Layer 6 of a small transformer language model trained on English Wikipedia (16 layers, counted from 0, width 128).
A neuron adds its activation times its output weights to the MLP's output. To switch it off is to set its activation to zero at one token and run the rest of the model.

Output weights of the MLP neurons that the questions are about. A number n stands for n times 0.0017.
n78: -29 -13 15 -19 10 22 -5 -31 -21 15 -13 -2 -18 9 -9 -17 -71 -18 -18 21 -21 -2 -25 -31 0 -18 19 14 21 8 -21 -44 -21 -19 7 3 24 20 -49 86 -5 -13 -11 -26 -26 -2 18 23 -17 -41 53 17 7 -12 -35 29 8 -4 -15 -5 -23 63 -47 -46 -25 -11 0 -12 2 30 -13 10 31 14 -40 8 -26 15 33 -30 -32 -48 -5 -18 -4 18 13 -45 35 25 13 38 -11 -47 -31 -26 14 -33 -20 14 -58 4 -18 -23 2 29 -19 18 -6 -23 -20 35 3 16 -49 6 -3 -8 5 -5 -3 2 -25 -26 10 -45 7 40
n124: -32 -4 21 24 -21 -15 6 29 -33 -34 3 -4 17 -4 51 -18 16 -40 -53 -19 18 -17 18 -53 14 19 -10 1 70 8 88 -10 22 2 39 -27 -2 31 -32 -20 -5 19 42 16 -30 42 12 17 4 11 -18 -30 8 -17 -12 -1 -27 -1 -6 35 8 4 9 -39 13 -43 13 13 11 1 -17 11 8 -2 -6 -11 -20 -6 -12 25 2 3 -8 16 5 -3 22 -40 -9 -7 29 35 -34 -1 7 14 -13 -20 26 -10 -35 13 20 -1 -8 -7 30 19 37 16 15 6 -6 31 -32 -14 -25 24 40 26 3 -4 -12 19 -15 16 34 -24
n131: -2 6 61 -8 -8 -10 45 -41 7 5 3 11 7 28 -6 21 -15 -50 4 9 -51 -17 -5 -5 48 -14 -33 -21 -15 33 26 -24 16 22 34 -25 -28 34 -5 -42 31 -17 -36 42 6 36 40 -5 -20 -10 16 -13 2 -14 47 50 -33 33 -40 -17 17 41 -35 -69 26 -40 14 -47 -12 28 21 21 -12 -63 51 53 33 37 18 -19 -48 44 -1 -2 -22 -13 3 -4 -48 1 -21 28 -12 -36 31 -36 16 -34 -46 -10 -2 -14 2 -1 23 -24 28 -81 59 -23 -8 55 -15 4 13 60 21 -32 -20 33 -8 -16 -24 34 27 -14 16 -17
n149: 1 36 2 0 5 65 9 6 -39 -13 19 19 5 0 16 -27 0 8 -44 11 -16 -4 44 -1 48 12 20 -4 2 10 12 -14 31 -13 16 8 33 1 -28 2 -53 -8 17 29 42 -6 -3 15 33 27 20 10 -1 2 -21 17 -1 25 -12 3 -30 25 5 -29 3 4 3 9 42 20 -17 -22 -16 -34 10 30 7 -23 -28 12 9 17 -11 -27 -48 6 -21 -3 -1 -10 7 13 35 11 35 20 -14 13 22 18 4 -3 19 20 23 -1 -28 -28 -33 74 -10 14 -4 16 -26 10 -14 -12 16 29 25 -2 -5 -33 12 -29 13 59
n161: -4 19 -2 0 -6 -8 -6 1 -20 -39 -13 61 -13 -5 -7 20 -26 -8 46 35 19 -32 -3 30 -19 0 -25 -5 7 7 -6 22 26 -12 -14 -29 10 14 1 -21 -4 9 7 -7 -60 30 -16 -44 -47 -24 1 -29 -20 -10 36 28 -13 32 13 15 -12 -1 -7 39 -4 -2 19 -20 43 -11 -5 18 2 -37 -25 4 17 0 -7 -10 -2 8 15 -7 35 24 2 4 12 23 50 32 37 -11 -30 -15 -17 -26 -11 35 -38 -65 29 8 -22 47 -3 9 58 -15 -11 -27 35 -14 78 39 27 2 -24 8 0 3 -1 6 -1 -19 -59 -12
n164: -10 -17 31 8 -3 14 42 8 13 1 -16 -32 33 10 -23 -18 9 -33 -24 -8 -34 18 0 -21 -65 15 19 9 17 -15 -2 -11 31 -17 25 24 14 7 -9 13 21 14 -22 6 2 15 24 48 -41 -35 -22 -1 22 -37 15 7 -36 -21 -14 47 13 -27 37 20 0 -2 22 -8 1 -5 28 -10 -13 5 -19 38 9 25 -8 16 37 -57 -34 1 6 -31 3 -16 -8 36 -32 3 -1 24 32 5 14 -7 -7 10 7 12 19 -18 88 -20 20 -5 21 8 -18 10 -8 -12 -15 -12 37 15 36 50 -52 12 28 -20 -62 -46 -24 12
n181: -3 66 11 -7 17 -10 20 -20 -16 18 -22 25 -36 -15 -29 17 -30 -21 5 13 -56 -6 17 -30 -12 27 -20 -27 0 -38 51 9 -2 38 36 25 39 4 -21 -33 -14 50 -58 14 46 14 23 22 3 -45 -23 32 3 19 -1 -8 -40 -78 35 11 11 41 17 17 23 -35 -14 -18 -33 28 -20 28 27 -9 54 4 34 26 -2 13 33 -32 -2 14 36 -5 -32 7 -4 -24 -36 56 -22 -8 -23 -5 -13 -20 -2 -37 -10 1 -10 -12 -13 8 -7 -3 0 0 -63 40 42 -25 78 -9 -2 33 -11 8 58 29 -40 18 -7 -28 17 1
n182: -2 8 34 54 25 15 8 36 -2 -9 37 16 -9 75 -1 -15 -7 -23 10 20 -42 7 -3 -8 -17 6 -44 2 -22 25 2 -2 20 -9 -23 -10 -39 20 22 14 -12 -46 -15 -4 9 4 6 -2 16 -16 63 -26 20 52 -17 -27 -2 -13 10 -23 11 4 24 12 -45 37 12 0 -21 13 -43 13 -12 -11 -41 15 -17 -49 -13 -2 -17 15 6 -11 -73 0 -17 -41 -36 -21 33 32 -54 -22 6 2 -4 22 -39 -30 17 -18 26 -27 -42 30 -28 28 37 -9 14 -50 36 -2 -6 -50 -47 7 8 -54 -16 -10 2 -19 66 -32 17 27
n239: 1 -16 34 10 7 -20 -24 -4 -26 -9 -22 -38 -10 -16 21 -37 7 -20 3 -24 2 -16 -11 22 -5 -43 12 -27 -24 -6 -19 -14 -3 -61 0 56 -18 -7 11 40 40 -8 11 63 1 11 32 5 56 -35 3 -4 20 -18 14 -3 -16 51 -17 3 0 1 -20 26 9 11 -7 -13 -86 -31 13 47 -22 -3 -50 -26 -13 2 49 -37 1 -17 15 -34 32 -23 19 -15 -13 -6 44 -14 -6 -58 -2 47 31 28 34 -15 23 -11 -58 25 34 19 -33 12 34 -13 -6 -19 -22 -9 -47 62 17 -36 34 0 -57 -7 -8 -4 6 -12 18 31
n272: -18 37 -4 -4 -33 -12 -30 -9 15 15 -45 -37 -3 21 26 -9 1 -6 38 27 16 7 12 -2 -24 -7 20 1 -15 -25 0 -5 4 -35 -27 9 -1 6 -22 -10 -9 -14 -40 1 1 13 16 32 18 -10 6 46 21 -6 -13 97 -56 34 -4 16 2 -4 -41 2 9 3 -47 29 15 24 1 -2 2 -11 -37 -16 -27 -1 19 -60 -30 56 17 5 11 2 -1 -3 4 5 18 -52 -19 2 -10 0 18 7 19 15 0 -16 -40 -8 -56 15 54 -58 -22 -10 -19 -42 -12 -2 -41 40 4 1 9 -9 6 -1 58 -28 -1 -14 -21 -27
n283: 29 -12 27 -24 31 -54 2 -9 -6 34 -14 -16 16 -37 -2 24 18 -6 52 41 11 -6 8 -20 49 33 12 27 22 3 -9 15 6 10 7 -22 -4 25 42 14 34 -21 -10 -50 -19 -14 -14 50 20 -57 -17 -26 -36 -9 -3 -35 -21 6 61 38 -49 43 -3 24 -14 -16 6 -7 -10 14 -40 -21 -36 34 -4 0 -23 2 -61 -17 19 -29 35 16 13 -33 -33 -35 -28 10 27 1 35 -5 55 -14 12 36 -19 54 36 1 -7 22 3 23 -2 -35 -6 14 -9 54 -13 -50 8 8 -29 -15 6 -27 59 -42 -26 -10 -14 -11 12 -9
n317: -34 18 43 -8 -9 -4 25 -36 -40 66 -4 -10 -63 -24 -17 5 -12 -10 31 -6 7 -37 31 -8 2 -15 -26 45 -14 31 -14 18 37 1 29 -11 -9 25 -8 -33 12 -23 2 -18 -26 -29 -3 -10 10 -37 22 23 23 2 -25 -26 -35 -23 27 -43 26 53 26 -1 16 16 10 12 6 2 17 -26 31 12 -4 -6 -4 -32 -30 5 46 -22 -16 -36 7 17 6 -19 -35 -21 4 -8 -41 28 -23 25 -17 -3 1 4 31 -23 -12 7 12 38 24 -40 -19 7 0 -53 0 -2 -40 32 -45 -21 42 -33 -1 8 -18 28 15 21 -31 10
n318: 19 41 17 5 -25 0 24 6 5 -12 2 16 -15 27 13 -18 28 -4 -42 -14 -32 -8 26 -45 5 -18 15 -12 35 -20 -4 -4 11 17 24 -1 -8 -4 -31 -3 -21 -17 -10 8 17 -16 10 15 -5 4 -24 -10 23 -21 17 -6 7 -5 5 -37 33 11 10 -5 -36 -38 3 -34 -13 -2 -7 -3 9 -27 15 -15 8 -27 13 33 13 16 -29 -18 28 41 -28 8 -17 -5 14 16 -31 -3 -1 -3 -5 23 -35 19 29 10 -14 24 4 -11 19 -4 14 0 -1 27 -1 11 17 -17 -8 -29 -14 -20 34 3 -15 22 22 1 7 7
n360: 18 -51 -19 -5 22 32 -31 -11 -1 3 -6 -11 58 -13 2 49 -15 1 33 19 -13 10 -2 31 -55 38 15 -45 -13 37 -56 -43 -14 -23 -21 33 -30 -28 43 47 1 -6 10 20 -36 -32 52 0 -11 4 3 -8 16 19 72 10 -7 11 -38 19 10 11 11 39 -25 -38 -14 48 19 -2 -45 29 -44 -75 -42 11 -40 7 -6 -27 18 -3 32 -36 -22 23 5 9 24 20 11 5 -21 -4 -41 4 -30 -10 42 9 26 25 -32 -14 13 14 33 -28 -14 1 -6 -49 14 -9 22 -17 30 14 -25 12 -47 4 31 -30 17 9 -53 42
n458: -9 38 3 -20 -6 -10 33 -12 38 -5 -8 16 -35 -16 12 41 -21 1 36 2 7 -8 0 22 36 33 -2 22 23 -70 -18 -38 5 62 -2 -11 -21 -10 -21 -23 -10 35 10 -47 23 12 48 6 28 -15 -29 9 -49 -35 -2 -9 5 8 35 -15 -18 -28 -37 -3 -5 37 -10 -38 -2 36 16 -26 23 3 38 -18 -26 15 -17 3 11 27 -30 13 14 14 37 23 -23 -67 64 -17 22 -3 -22 -29 -29 12 10 23 -19 -1 40 -9 -27 -34 -10 41 -42 65 -5 8 -30 -8 -17 10 -9 24 14 -8 17 3 38 -3 14 -45 -8 26
n484: -4 -14 24 9 -23 -8 -13 -67 2 21 -10 -9 -39 22 19 49 29 2 32 28 57 -15 -13 -22 -36 -59 -27 54 -50 34 93 -12 8 -32 2 -5 -2 -15 -11 -47 17 -2 -12 21 44 -34 17 -34 15 11 8 -2 -1 -7 10 -27 36 8 1 -14 -11 -11 25 22 1 -25 21 4 16 -8 -69 -3 -16 22 25 5 -10 -21 -16 49 13 -2 5 8 3 -1 -38 -11 -11 32 -30 -37 4 15 -13 15 -28 4 -8 -10 41 -25 21 5 9 2 8 -15 19 -24 20 -37 -41 -2 34 -5 -15 4 -6 9 -14 -24 9 29 -45 75 -6 1

Each question names a token from some text and the token that comes next. It shows the activations a of the neurons there, in the order above. A number n stands for n times 0.072.

Then comes g, the gradient of the next token's log-probability with respect to the MLP's output, scaled to length 1. A neuron's effect is roughly proportional to its activation times (output weights . g). A number n stands for n times 0.0036.

"ada", then " Jun"
a: 3 -1 0 0 0 -2 0 -1 5 -1 4 -6 0 0 10 1
g: 18 -47 33 4 23 -15 27 17 -2 27 -8 -34 33 -25 -36 58 12 16 -28 9 39 -8 9 18 18 -44 -8 -21 -6 8 -60 20 -53 10 19 -1 11 -29 31 33 -22 -12 9 -7 44 -12 12 17 -7 -26 35 -9 29 12 3 11 -45 17 -7 -18 26 -22 -35 28 15 -6 -26 6 4 24 -14 13 -48 -32 40 -7 -26 0 34 26 -51 -7 44 -12 -31 40 8 -7 -16 35 22 14 38 4 -14 -23 0 11 -27 13 -7 39 32 11 12 -3 -18 11 -3 -8 18 -21 21 27 -32 -8 17 33 -39 43 1 7 19 -18 0 -18 -18 9
Switching off which neuron hurts the next token most? n317

" Raja", then " Cas"
a: 28 1 -1 3 -4 0 0 -1 -1 0 2 -1 -54 2 2 1
g: 54 -4 3 -13 -2 0 7 -10 39 -21 26 6 1 9 29 11 -34 -36 32 21 36 31 -12 -8 8 -80 -1 15 -6 26 31 7 -17 13 19 -3 17 -20 -34 3 13 27 -2 27 14 4 0 -3 -21 -13 -13 -11 23 -30 -34 45 -7 -11 -8 -6 -10 7 -31 20 47 -27 0 -30 28 37 -36 -8 -26 5 -4 23 20 -18 -20 51 56 32 69 -18 4 -3 -4 15 6 -5 12 -5 28 -31 -40 -23 10 -46 -26 11 -23 41 14 15 29 13 15 -35 2 17 -11 -17 -19 -30 29 -20 -21 -21 19 -9 38 24 4 -6 45 23 0 21
Switching off which neuron hurts the next token most? n78

"att", then "sburg"
a: 1 -2 9 -4 -25 -9 0 0 -1 0 0 -2 -1 0 3 1
g: 17 -11 -12 12 22 -9 34 -3 -24 0 -27 -40 23 -14 -61 -1 33 -2 0 23 21 -32 24 -42 58 77 3 15 -20 1 14 4 -3 7 -16 -32 -40 11 28 -4 6 -14 21 28 -25 38 27 -41 6 32 12 -40 -18 31 -7 -1 37 4 -10 -6 9 38 -7 12 10 16 24 12 -17 -25 -1 18 -14 34 11 -7 11 -5 11 -45 -6 34 -21 11 -6 26 31 28 -27 -16 -3 -26 -56 -8 25 37 -9 13 3 1 23 27 -9 5 -55 -49 -9 -24 -10 -34 16 -19 6 -16 -33 28 27 -7 12 -1 10 31 -10 6 -35 42 19 13
Which two neurons, each switched off alone, lower its probability most, in order? n161, n164

" championship", then " final"
a: 0 1 2 -1 -48 2 -2 0 -2 0 0 0 4 1 2 2
g: -17 14 -24 6 9 -4 -10 17 -2 -17 31 -39 -2 -2 -28 7 24 -10 32 -81 -42 -10 10 14 -12 -21 -60 27 -13 -45 -28 -51 10 -26 -8 0 5 -41 75 -37 -12 5 12 33 12 7 36 12 25 26 -32 20 10 13 15 -21 1 -14 -48 36 12 -9 -10 -27 19 -4 -10 0 35 -25 34 2 14 10 -10 -16 -7 -17 16 27 -2 18 -31 -27 -57 -12 8 -4 -36 58 -19 28 22 -26 -1 -15 25 -35 10 -14 6 -4 35 27 14 -6 22 -10 17 -12 27 -9 5 -10 18 -13 3 17 29 -32 3 -25 -35 -26 -7 12 1 7
Switching off which neuron hurts the next token most? n161

" incorporated", then " in"
a: -1 0 -2 -1 0 -2 40 0 0 0 -1 5 -49 -1 1 0
g: 20 0 -34 -1 -16 12 -40 -20 -35 -5 -18 16 1 37 9 0 -5 22 15 39 5 -6 -1 16 25 56 -15 -9 -31 5 -1 21 -52 6 15 -2 -15 9 -35 -25 7 -24 1 13 -29 23 -28 -15 10 1 0 -12 -21 38 -48 -35 0 -35 45 -19 26 15 41 23 -27 20 -33 -38 20 8 -50 50 -15 -38 23 0 -1 10 2 29 -31 -14 -54 60 26 -54 -15 8 -36 29 -22 -8 17 -16 8 9 0 9 8 20 35 -29 -34 -12 -12 38 8 12 13 13 -34 16 -35 -10 16 -16 -9 -25 -2 20 -10 -6 18 -43 25 -22 -10 12
Switching off which neuron hurts the next token most? n181

" as", then " the"
a: -2 4 -4 0 -1 -5 -1 0 2 0 -1 32 -14 -14 4 -1
g: 34 41 -6 21 16 -31 0 13 22 11 -36 -4 -48 -19 -27 1 47 18 51 -24 0 11 -38 -9 -8 4 -13 -2 -15 26 4 -30 -8 3 17 -16 -4 12 58 23 -13 10 9 20 0 -34 -3 0 8 -30 -26 11 32 2 23 7 -28 -15 -44 8 4 -3 66 42 47 -27 -7 2 -1 3 19 8 46 49 19 -8 -43 8 22 37 14 1 -51 -29 23 -41 20 -45 46 -11 -10 -19 -25 23 -4 4 52 -14 38 5 5 -16 -5 -8 -19 -19 2 6 4 -1 -14 35 20 0 -10 -10 -12 -32 -43 -6 -16 2 14 -2 16 46 28 -11
Switching off which neuron hurts the next token most? n317

" rail", then "ro"
a: 2 0 1 1 1 1 2 1 0 3 0 1 -26 0 2 2
g: -25 -6 -13 -10 16 9 -22 -14 29 -5 15 2 -7 3 -3 -9 5 8 33 16 -11 16 0 -33 12 53 36 0 -15 18 -12 3 -22 23 -20 -10 -32 27 11 -42 -21 25 1 -3 -31 3 32 20 -45 50 -22 -41 -20 59 13 -9 -2 -7 -23 -19 -32 -6 -4 -27 8 -37 10 6 7 36 -9 -42 3 6 -11 -49 -31 24 -19 -67 21 -22 -43 6 0 -1 28 -38 -22 39 11 -12 -46 11 0 33 -16 -1 21 -3 51 19 38 -26 -14 -17 14 -10 23 -2 1 -59 5 -1 4 36 6 25 -41 -60 2 19 -2 7 -23 -29 -1 3
Switching off which neuron hurts the next token most? n318

"ski", then "."
a: 1 -1 0 0 -1 0 -1 -1 -1 -3 60 3 -2 -10 -1 1
g: 21 16 -21 5 13 53 24 -46 -7 -23 12 4 40 7 -27 -27 -13 4 27 31 8 10 23 -19 28 3 5 34 -46 31 -17 -18 -12 28 -15 33 27 27 16 4 36 23 13 5 -29 -65 -42 -19 12 12 3 23 -11 17 -16 22 -13 16 -10 5 -46 4 -18 42 6 9 -9 -22 40 -15 1 -7 -9 30 -22 -2 -5 28 -2 17 50 32 52 -12 15 1 -28 7 19 -9 -10 -21 15 22 -41 19 38 30 5 -1 9 -36 -23 -8 9 -8 11 -43 23 -38 5 39 57 22 6 6 2 28 -33 -6 15 -37 39 -27 -9 36 -10 25
Switching off which neuron hurts the next token most? n283

" 2020", then ","
a: 61 -3 3 0 1 0 0 3 0 3 0 -19 -3 0 2 0
g: 1 -7 27 -9 -8 -26 8 38 28 1 -1 4 -13 3 22 -11 8 -6 -14 -42 5 -10 9 -38 -18 47 -15 -3 10 -46 -52 12 -54 -15 3 -24 -5 15 17 23 -24 -47 7 0 40 29 16 5 7 41 -9 -42 16 -55 36 41 29 -17 43 6 21 12 0 -9 20 14 -44 2 -17 39 22 -5 -8 32 1 -28 -18 26 24 -18 3 -33 -38 30 3 -35 11 -16 50 13 -22 11 -12 -23 -33 -10 24 -18 7 15 38 41 -5 -26 -31 -3 -12 -12 0 -22 20 -21 -30 16 -3 -7 8 2 10 -16 -27 9 -10 25 70 -24 27 35
Switching off which neuron hurts the next token most? n78

" a", then " Russian"
a: 2 -4 0 1 -3 0 0 18 1 0 0 0 0 -1 1 1
g: 0 15 -16 2 -17 -3 12 -29 -2 -3 -6 28 -8 21 3 47 -3 43 1 16 -4 -31 27 11 45 -6 29 -16 -32 -11 4 -3 -4 38 30 12 2 -10 -28 -31 0 -39 27 26 26 17 4 -22 16 60 -24 77 -10 -17 -1 26 14 -3 0 0 -13 4 -3 36 -15 -10 42 30 -28 14 31 -2 -8 16 6 8 -35 -6 40 -23 24 -6 -15 42 19 -52 -11 25 -10 -5 -14 -19 -36 -19 17 26 5 -23 -22 15 24 22 -21 3 1 -25 44 -23 -45 10 20 -16 70 -42 23 10 10 -5 -4 20 -23 -15 59 -29 -2 13 -21 27
Which neuron, switched off, raises the next token's probability most? n182

" Je", then "w"
a: -1 -1 2 -19 0 0 0 0 0 4 -2 1 -39 1 -1 0
g: -18 -19 -55 -20 15 10 -49 -18 -13 -9 -4 -33 -7 -27 34 -45 17 20 -38 -2 -18 -10 9 4 -11 67 -3 12 -27 -8 34 9 -12 14 -36 25 2 15 -10 17 15 5 -40 -10 -15 12 -1 -12 -8 35 40 32 9 44 12 36 -7 51 30 3 -14 -28 19 -21 -23 45 17 -29 17 5 -4 -54 13 -38 -6 -25 3 34 -7 -3 31 -22 -39 17 -46 0 -6 17 36 -40 42 -21 -5 -19 9 -21 27 3 9 -9 56 20 3 -17 -1 -68 -7 -4 -4 -12 -9 10 -6 19 -10 -1 24 -29 14 8 6 -18 -20 16 -16 -6 23 -34
Switching off which neuron hurts the next token most? n318

" The", then " venue"
a: 0 2 0 -1 0 -1 3 1 2 0 0 4 -41 9 -21 -7
g: -24 -38 -6 -17 36 23 15 -35 23 -32 -15 74 -6 5 -48 27 60 26 58 8 -9 -20 23 -15 33 63 29 -37 12 1 1 -2 5 -33 6 14 -12 7 -12 47 60 -5 35 6 -1 -41 6 29 23 3 -15 -31 -17 14 2 34 17 -32 29 -2 -1 -12 28 -1 19 22 3 -14 25 21 -4 24 -30 -28 -5 24 4 32 -19 -17 1 0 -46 -4 6 -8 -14 2 6 -10 -12 8 0 -7 22 49 -30 -23 34 -17 4 -15 24 31 -44 1 -35 -31 -2 28 6 -17 13 -22 4 -33 28 13 -3 12 -3 38 10 -12 21 -7 -8 -1
Switching off which neuron hurts the next token most? n318

"ich", then "st"
a: 1 0 0 0 0 0 2 -3 -1 -1 28 1 -2 -1 2 5
g: -12 23 -34 13 -14 -30 10 -20 -23 -34 -1 -44 -10 10 -22 10 -4 19 -36 -34 10 9 7 -18 2 66 8 -12 -11 -38 27 37 -19 12 -27 45 -6 7 28 -28 -8 40 32 -14 -20 38 21 -14 -25 41 11 -16 46 4 -3 -28 41 -1 -3 -24 7 1 24 12 -28 -4 -10 -1 -33 10 4 -6 19 6 6 -3 -1 -3 -26 -48 -19 -32 -13 12 -6 23 48 -10 11 14 -14 -20 -4 15 38 24 12 41 -17 -12 -9 -41 18 -30 -48 -40 -24 -22 -7 1 41 -36 19 1 14 46 18 19 12 -26 8 30 -23 -16 -43 62 18 12
Which neuron, switched off, raises the next token's probability most? n283

" and", then " Washington"
a: -6 19 -1 1 -2 -1 -1 -3 1 94 0 0 -3 7 -1 -7
g: -26 -4 -29 24 -36 -67 21 -21 11 27 7 -16 14 28 14 30 74 4 33 0 3 15 -30 -7 40 6 -55 19 -4 -23 4 -8 -1 -1 -7 -3 -34 -10 -9 -15 7 9 -3 21 -48 -19 -18 2 -14 41 12 14 11 -6 -22 14 -4 -4 -32 27 23 -9 1 -28 1 25 9 23 27 6 -12 6 49 -4 6 -3 23 -13 -17 -21 -5 56 -47 24 -14 -38 7 38 8 -63 -27 21 -18 -9 28 9 -4 21 36 -5 7 -6 -10 17 -22 23 2 -35 -46 30 28 -15 9 -10 -18 7 2 45 4 15 -24 28 8 33 1 20 -20 62
Switching off which neuron hurts the next token most? n272

"de", then "olog"
a: 3 -46 0 -1 -14 0 2 -1 6 5 -3 -1 0 0 -3 -2
g: -13 20 25 -17 -12 10 -45 -5 -19 9 1 -33 12 20 -10 -4 -2 -19 27 -19 -5 -16 36 -3 31 21 46 10 -12 44 29 -5 -56 -41 5 3 10 -16 12 -26 42 6 -19 -2 22 -2 -32 32 -21 3 10 10 -38 40 -41 -36 -11 7 -3 17 37 -45 -26 26 20 -24 -1 -20 -41 -5 11 -13 4 -43 -10 -3 22 -33 -6 15 -12 11 -1 -1 18 -20 -4 58 50 33 -38 -36 -27 7 -2 -24 -16 17 49 -2 -3 -36 34 31 6 32 -10 19 -5 -15 -17 21 -45 -50 -21 -24 -17 -1 -16 -23 51 11 23 -17 23 -12 10 1
Switching off which neuron hurts the next token most? n124

"is", then " Pin"
a: 23 0 -3 -5 1 -86 2 -1 1 0 -12 5 -4 -1 0 5
g: -17 31 12 9 -17 11 5 17 -18 -22 10 2 0 -1 3 -33 13 33 17 -7 11 -14 -19 14 -41 50 3 -18 0 5 -12 59 7 5 7 -38 0 25 -52 -7 33 24 23 -4 -7 56 -32 -83 26 43 -16 4 9 38 62 -13 22 11 -60 -12 58 -12 -15 -1 -21 -19 -4 -14 -17 8 27 24 14 4 -5 -1 -32 -39 -37 -9 7 26 5 -19 16 -8 -10 -15 13 48 22 -26 5 0 9 23 29 -35 -11 15 -13 21 -14 -14 -25 -31 7 -27 2 40 -26 -31 -23 14 -6 41 -20 4 -21 -6 21 -22 8 11 -13 23 7 24
Switching off which neuron hurts the next token most? n164

" Kh", then "ali"
a: -2 -9 -2 -2 0 0 -1 0 -2 0 -23 0 -43 1 0 0
g: 22 -6 -3 5 25 7 -27 -16 -46 4 -36 -5 33 -15 5 22 35 38 -10 -2 -2 -10 -13 -26 10 13 -40 -9 -8 -8 25 -2 72 8 -19 -44 -25 -22 56 45 10 -16 12 -6 -23 -15 19 -25 14 -24 34 35 -8 -10 -23 -8 23 -4 21 -2 -7 1 -22 -30 -9 14 -41 7 2 10 51 -11 -1 -39 3 5 -20 2 -22 3 -7 11 -40 7 -24 5 -25 4 -13 19 -5 8 15 17 21 47 51 28 -24 -15 11 0 -8 -4 -9 13 -20 15 7 33 -27 -13 39 53 7 27 11 -16 -18 -66 26 37 3 -52 -53 2 -37 -16
Switching off which neuron hurts the next token most? n318

" |", then " Confeder"
a: 0 -2 -1 0 -1 -24 3 1 -1 2 0 0 -1 -1 2 4
g: 4 -68 -23 -47 -15 -18 30 -31 -15 -18 -8 16 7 -23 -1 -27 -38 -2 8 8 17 8 -8 4 -7 -24 25 -16 10 15 1 -5 -2 -24 -5 -42 30 -1 35 -21 19 -1 20 -10 12 18 2 -26 6 -14 -14 22 40 6 19 6 -22 31 -14 -17 -1 -6 -35 1 30 -17 -23 15 -35 -18 -1 -11 -10 3 -10 25 -23 -4 29 60 9 50 -27 22 14 16 -14 20 -9 -59 57 -11 13 38 -31 -41 15 42 -17 -31 -3 -11 -7 6 -15 58 -19 -23 35 26 -57 8 -8 -22 32 43 -9 -17 -27 16 1 -14 21 -36 -23 -14 -47 12
Switching off which neuron hurts the next token most? n164

" Bett", then "au"
a: 1 1 0 -32 4 0 0 1 0 1 0 -4 13 5 -1 1
g: 20 -27 21 -44 -27 -9 -6 7 -16 -9 -23 -54 3 21 11 -16 27 5 6 -11 -22 7 14 28 30 21 -45 -13 -5 -33 14 9 -52 -12 -25 28 -11 -24 2 -20 37 2 -1 14 -35 2 18 46 -21 -21 -12 8 -27 35 -20 34 32 -32 27 -2 2 -21 24 -8 -33 23 14 -45 10 -51 -26 -24 -22 12 49 -11 19 8 -3 23 -5 -11 -4 -33 12 26 10 -23 34 4 5 31 -2 15 -11 13 17 12 42 -31 -40 -8 -12 -7 18 44 27 -53 44 -62 -4 23 12 -6 44 -4 28 1 -7 14 -21 16 -15 -38 1 -33 -2 -21
Switching off which neuron hurts the next token most? n149

"Can", then "adi"
a: 1 0 0 -8 5 -2 0 47 4 0 0 1 -15 0 2 0
g: 22 30 -46 -14 2 -38 15 -34 15 -3 12 18 14 -2 -13 -18 37 2 -10 -11 -18 -3 -24 -5 -24 12 -23 -56 -9 32 -28 5 7 37 -7 27 4 -17 -60 0 26 -50 9 12 -53 23 -2 8 9 17 10 -11 -20 31 -36 30 -1 -30 48 -31 -19 27 -20 -43 -34 18 -6 -18 -25 -32 -29 14 20 -8 19 -32 0 22 -27 -36 1 -7 -26 -28 4 0 43 -15 -32 -51 8 18 -4 -9 21 -35 -15 0 11 16 -2 10 42 -49 -22 8 -12 0 51 -25 -21 21 11 17 -28 25 -44 -31 -31 3 9 -26 -13 11 -11 22 -10 20
Switching off which neuron hurts the next token most? n182

"s", then " via"
a: 8 0 1 -3 28 6 -2 -5 -3 26 0 0 -4 2 0 -1
g: -52 8 21 36 -8 -60 -15 -15 -39 34 24 27 11 23 -69 -20 -11 -30 62 25 21 4 -6 16 -25 7 10 -12 11 -10 10 45 25 -12 4 -1 -19 -25 13 21 23 -1 10 16 31 -13 23 -24 -17 -28 -34 21 28 -20 -4 6 9 29 22 17 -46 11 -15 15 -10 37 3 6 -21 10 -18 -6 16 25 -4 14 -3 -22 13 17 17 -43 44 -1 69 -12 -3 -16 15 -5 -33 -2 -9 -15 12 -4 -18 -53 -28 3 -49 39 -33 35 -10 -8 21 37 11 1 -7 16 -10 4 45 2 -26 28 5 23 -6 -7 -12 32 -22 -27 -5 26
Switching off which neuron hurts the next token most? n161

" by", then " Germany"
a: 2 2 -1 -2 1 -18 0 1 4 1 1 3 1 -23 5 -12
g: 24 -7 -3 -2 -21 -27 13 -19 18 0 -20 -37 18 25 8 -20 24 38 -13 -29 24 32 -7 -10 49 17 -24 10 -30 -3 49 -23 -40 28 4 -20 -2 35 10 -8 -12 -8 -17 19 -31 33 -6 -7 -10 11 -33 42 -1 27 -33 14 8 -9 -9 18 -45 -10 3 43 -8 13 -6 29 6 12 4 -6 2 -14 -33 -5 -50 -31 25 -18 19 10 -14 -25 23 -19 -38 4 26 -49 4 15 -30 14 6 -38 17 3 11 11 -21 10 -32 23 -25 -62 66 -28 10 5 -2 53 51 35 35 4 -26 4 20 -15 15 51 21 2 16 27 -3 4
Switching off which neuron hurts the next token most? n164

" successful", then " businessman"
a: 1 1 -1 -1 1 -3 5 2 0 0 2 0 -62 -17 2 0
g: 22 -27 -39 9 21 -51 16 6 1 -1 -30 39 65 -12 1 25 35 1 64 -21 1 -5 8 8 -12 -22 -1 -12 -8 0 26 -41 0 -11 8 23 11 -17 -31 -6 -36 -18 -27 -18 -15 -6 -7 -18 45 50 -6 13 -9 -2 -5 35 -19 11 -5 -21 -15 -43 6 -10 -40 2 -29 -14 28 -6 -2 9 -9 7 -46 17 -42 23 6 -8 -39 39 -16 5 -50 -5 7 49 -12 23 8 24 -8 -34 -13 -31 18 5 -56 27 8 37 -12 27 -22 -13 -26 -25 -25 48 -22 15 0 9 38 -14 15 -43 16 1 4 8 17 -12 9 42 20 15
Which neuron, switched off, raises the next token's probability most? n360

"to", then "ga"
a: 4 -3 2 -1 3 2 2 1 -2 1 2 1 1 1 -3 1
g: 11 -18 33 12 45 5 15 -13 14 -34 9 -10 49 3 7 -9 46 4 64 -16 18 30 -19 -1 -17 -22 -24 4 -4 2 19 -6 25 23 -29 -27 -40 5 21 -23 -28 23 -16 -5 1 4 5 -13 -42 39 -59 -56 24 -17 -2 -16 23 10 -40 2 41 5 28 -34 12 -18 35 33 -4 9 19 15 0 16 -42 16 -45 14 -22 -4 30 40 -28 -24 0 -1 3 -44 -41 -3 -9 28 -12 -17 13 41 -9 21 -5 14 -16 -36 -2 -11 -54 17 1 -1 -39 1 -4 4 -50 44 22 12 -22 9 -38 -4 -11 7 -6 -3 -15 24 -24 9
Which neuron, switched off, raises the next token's probability most? n78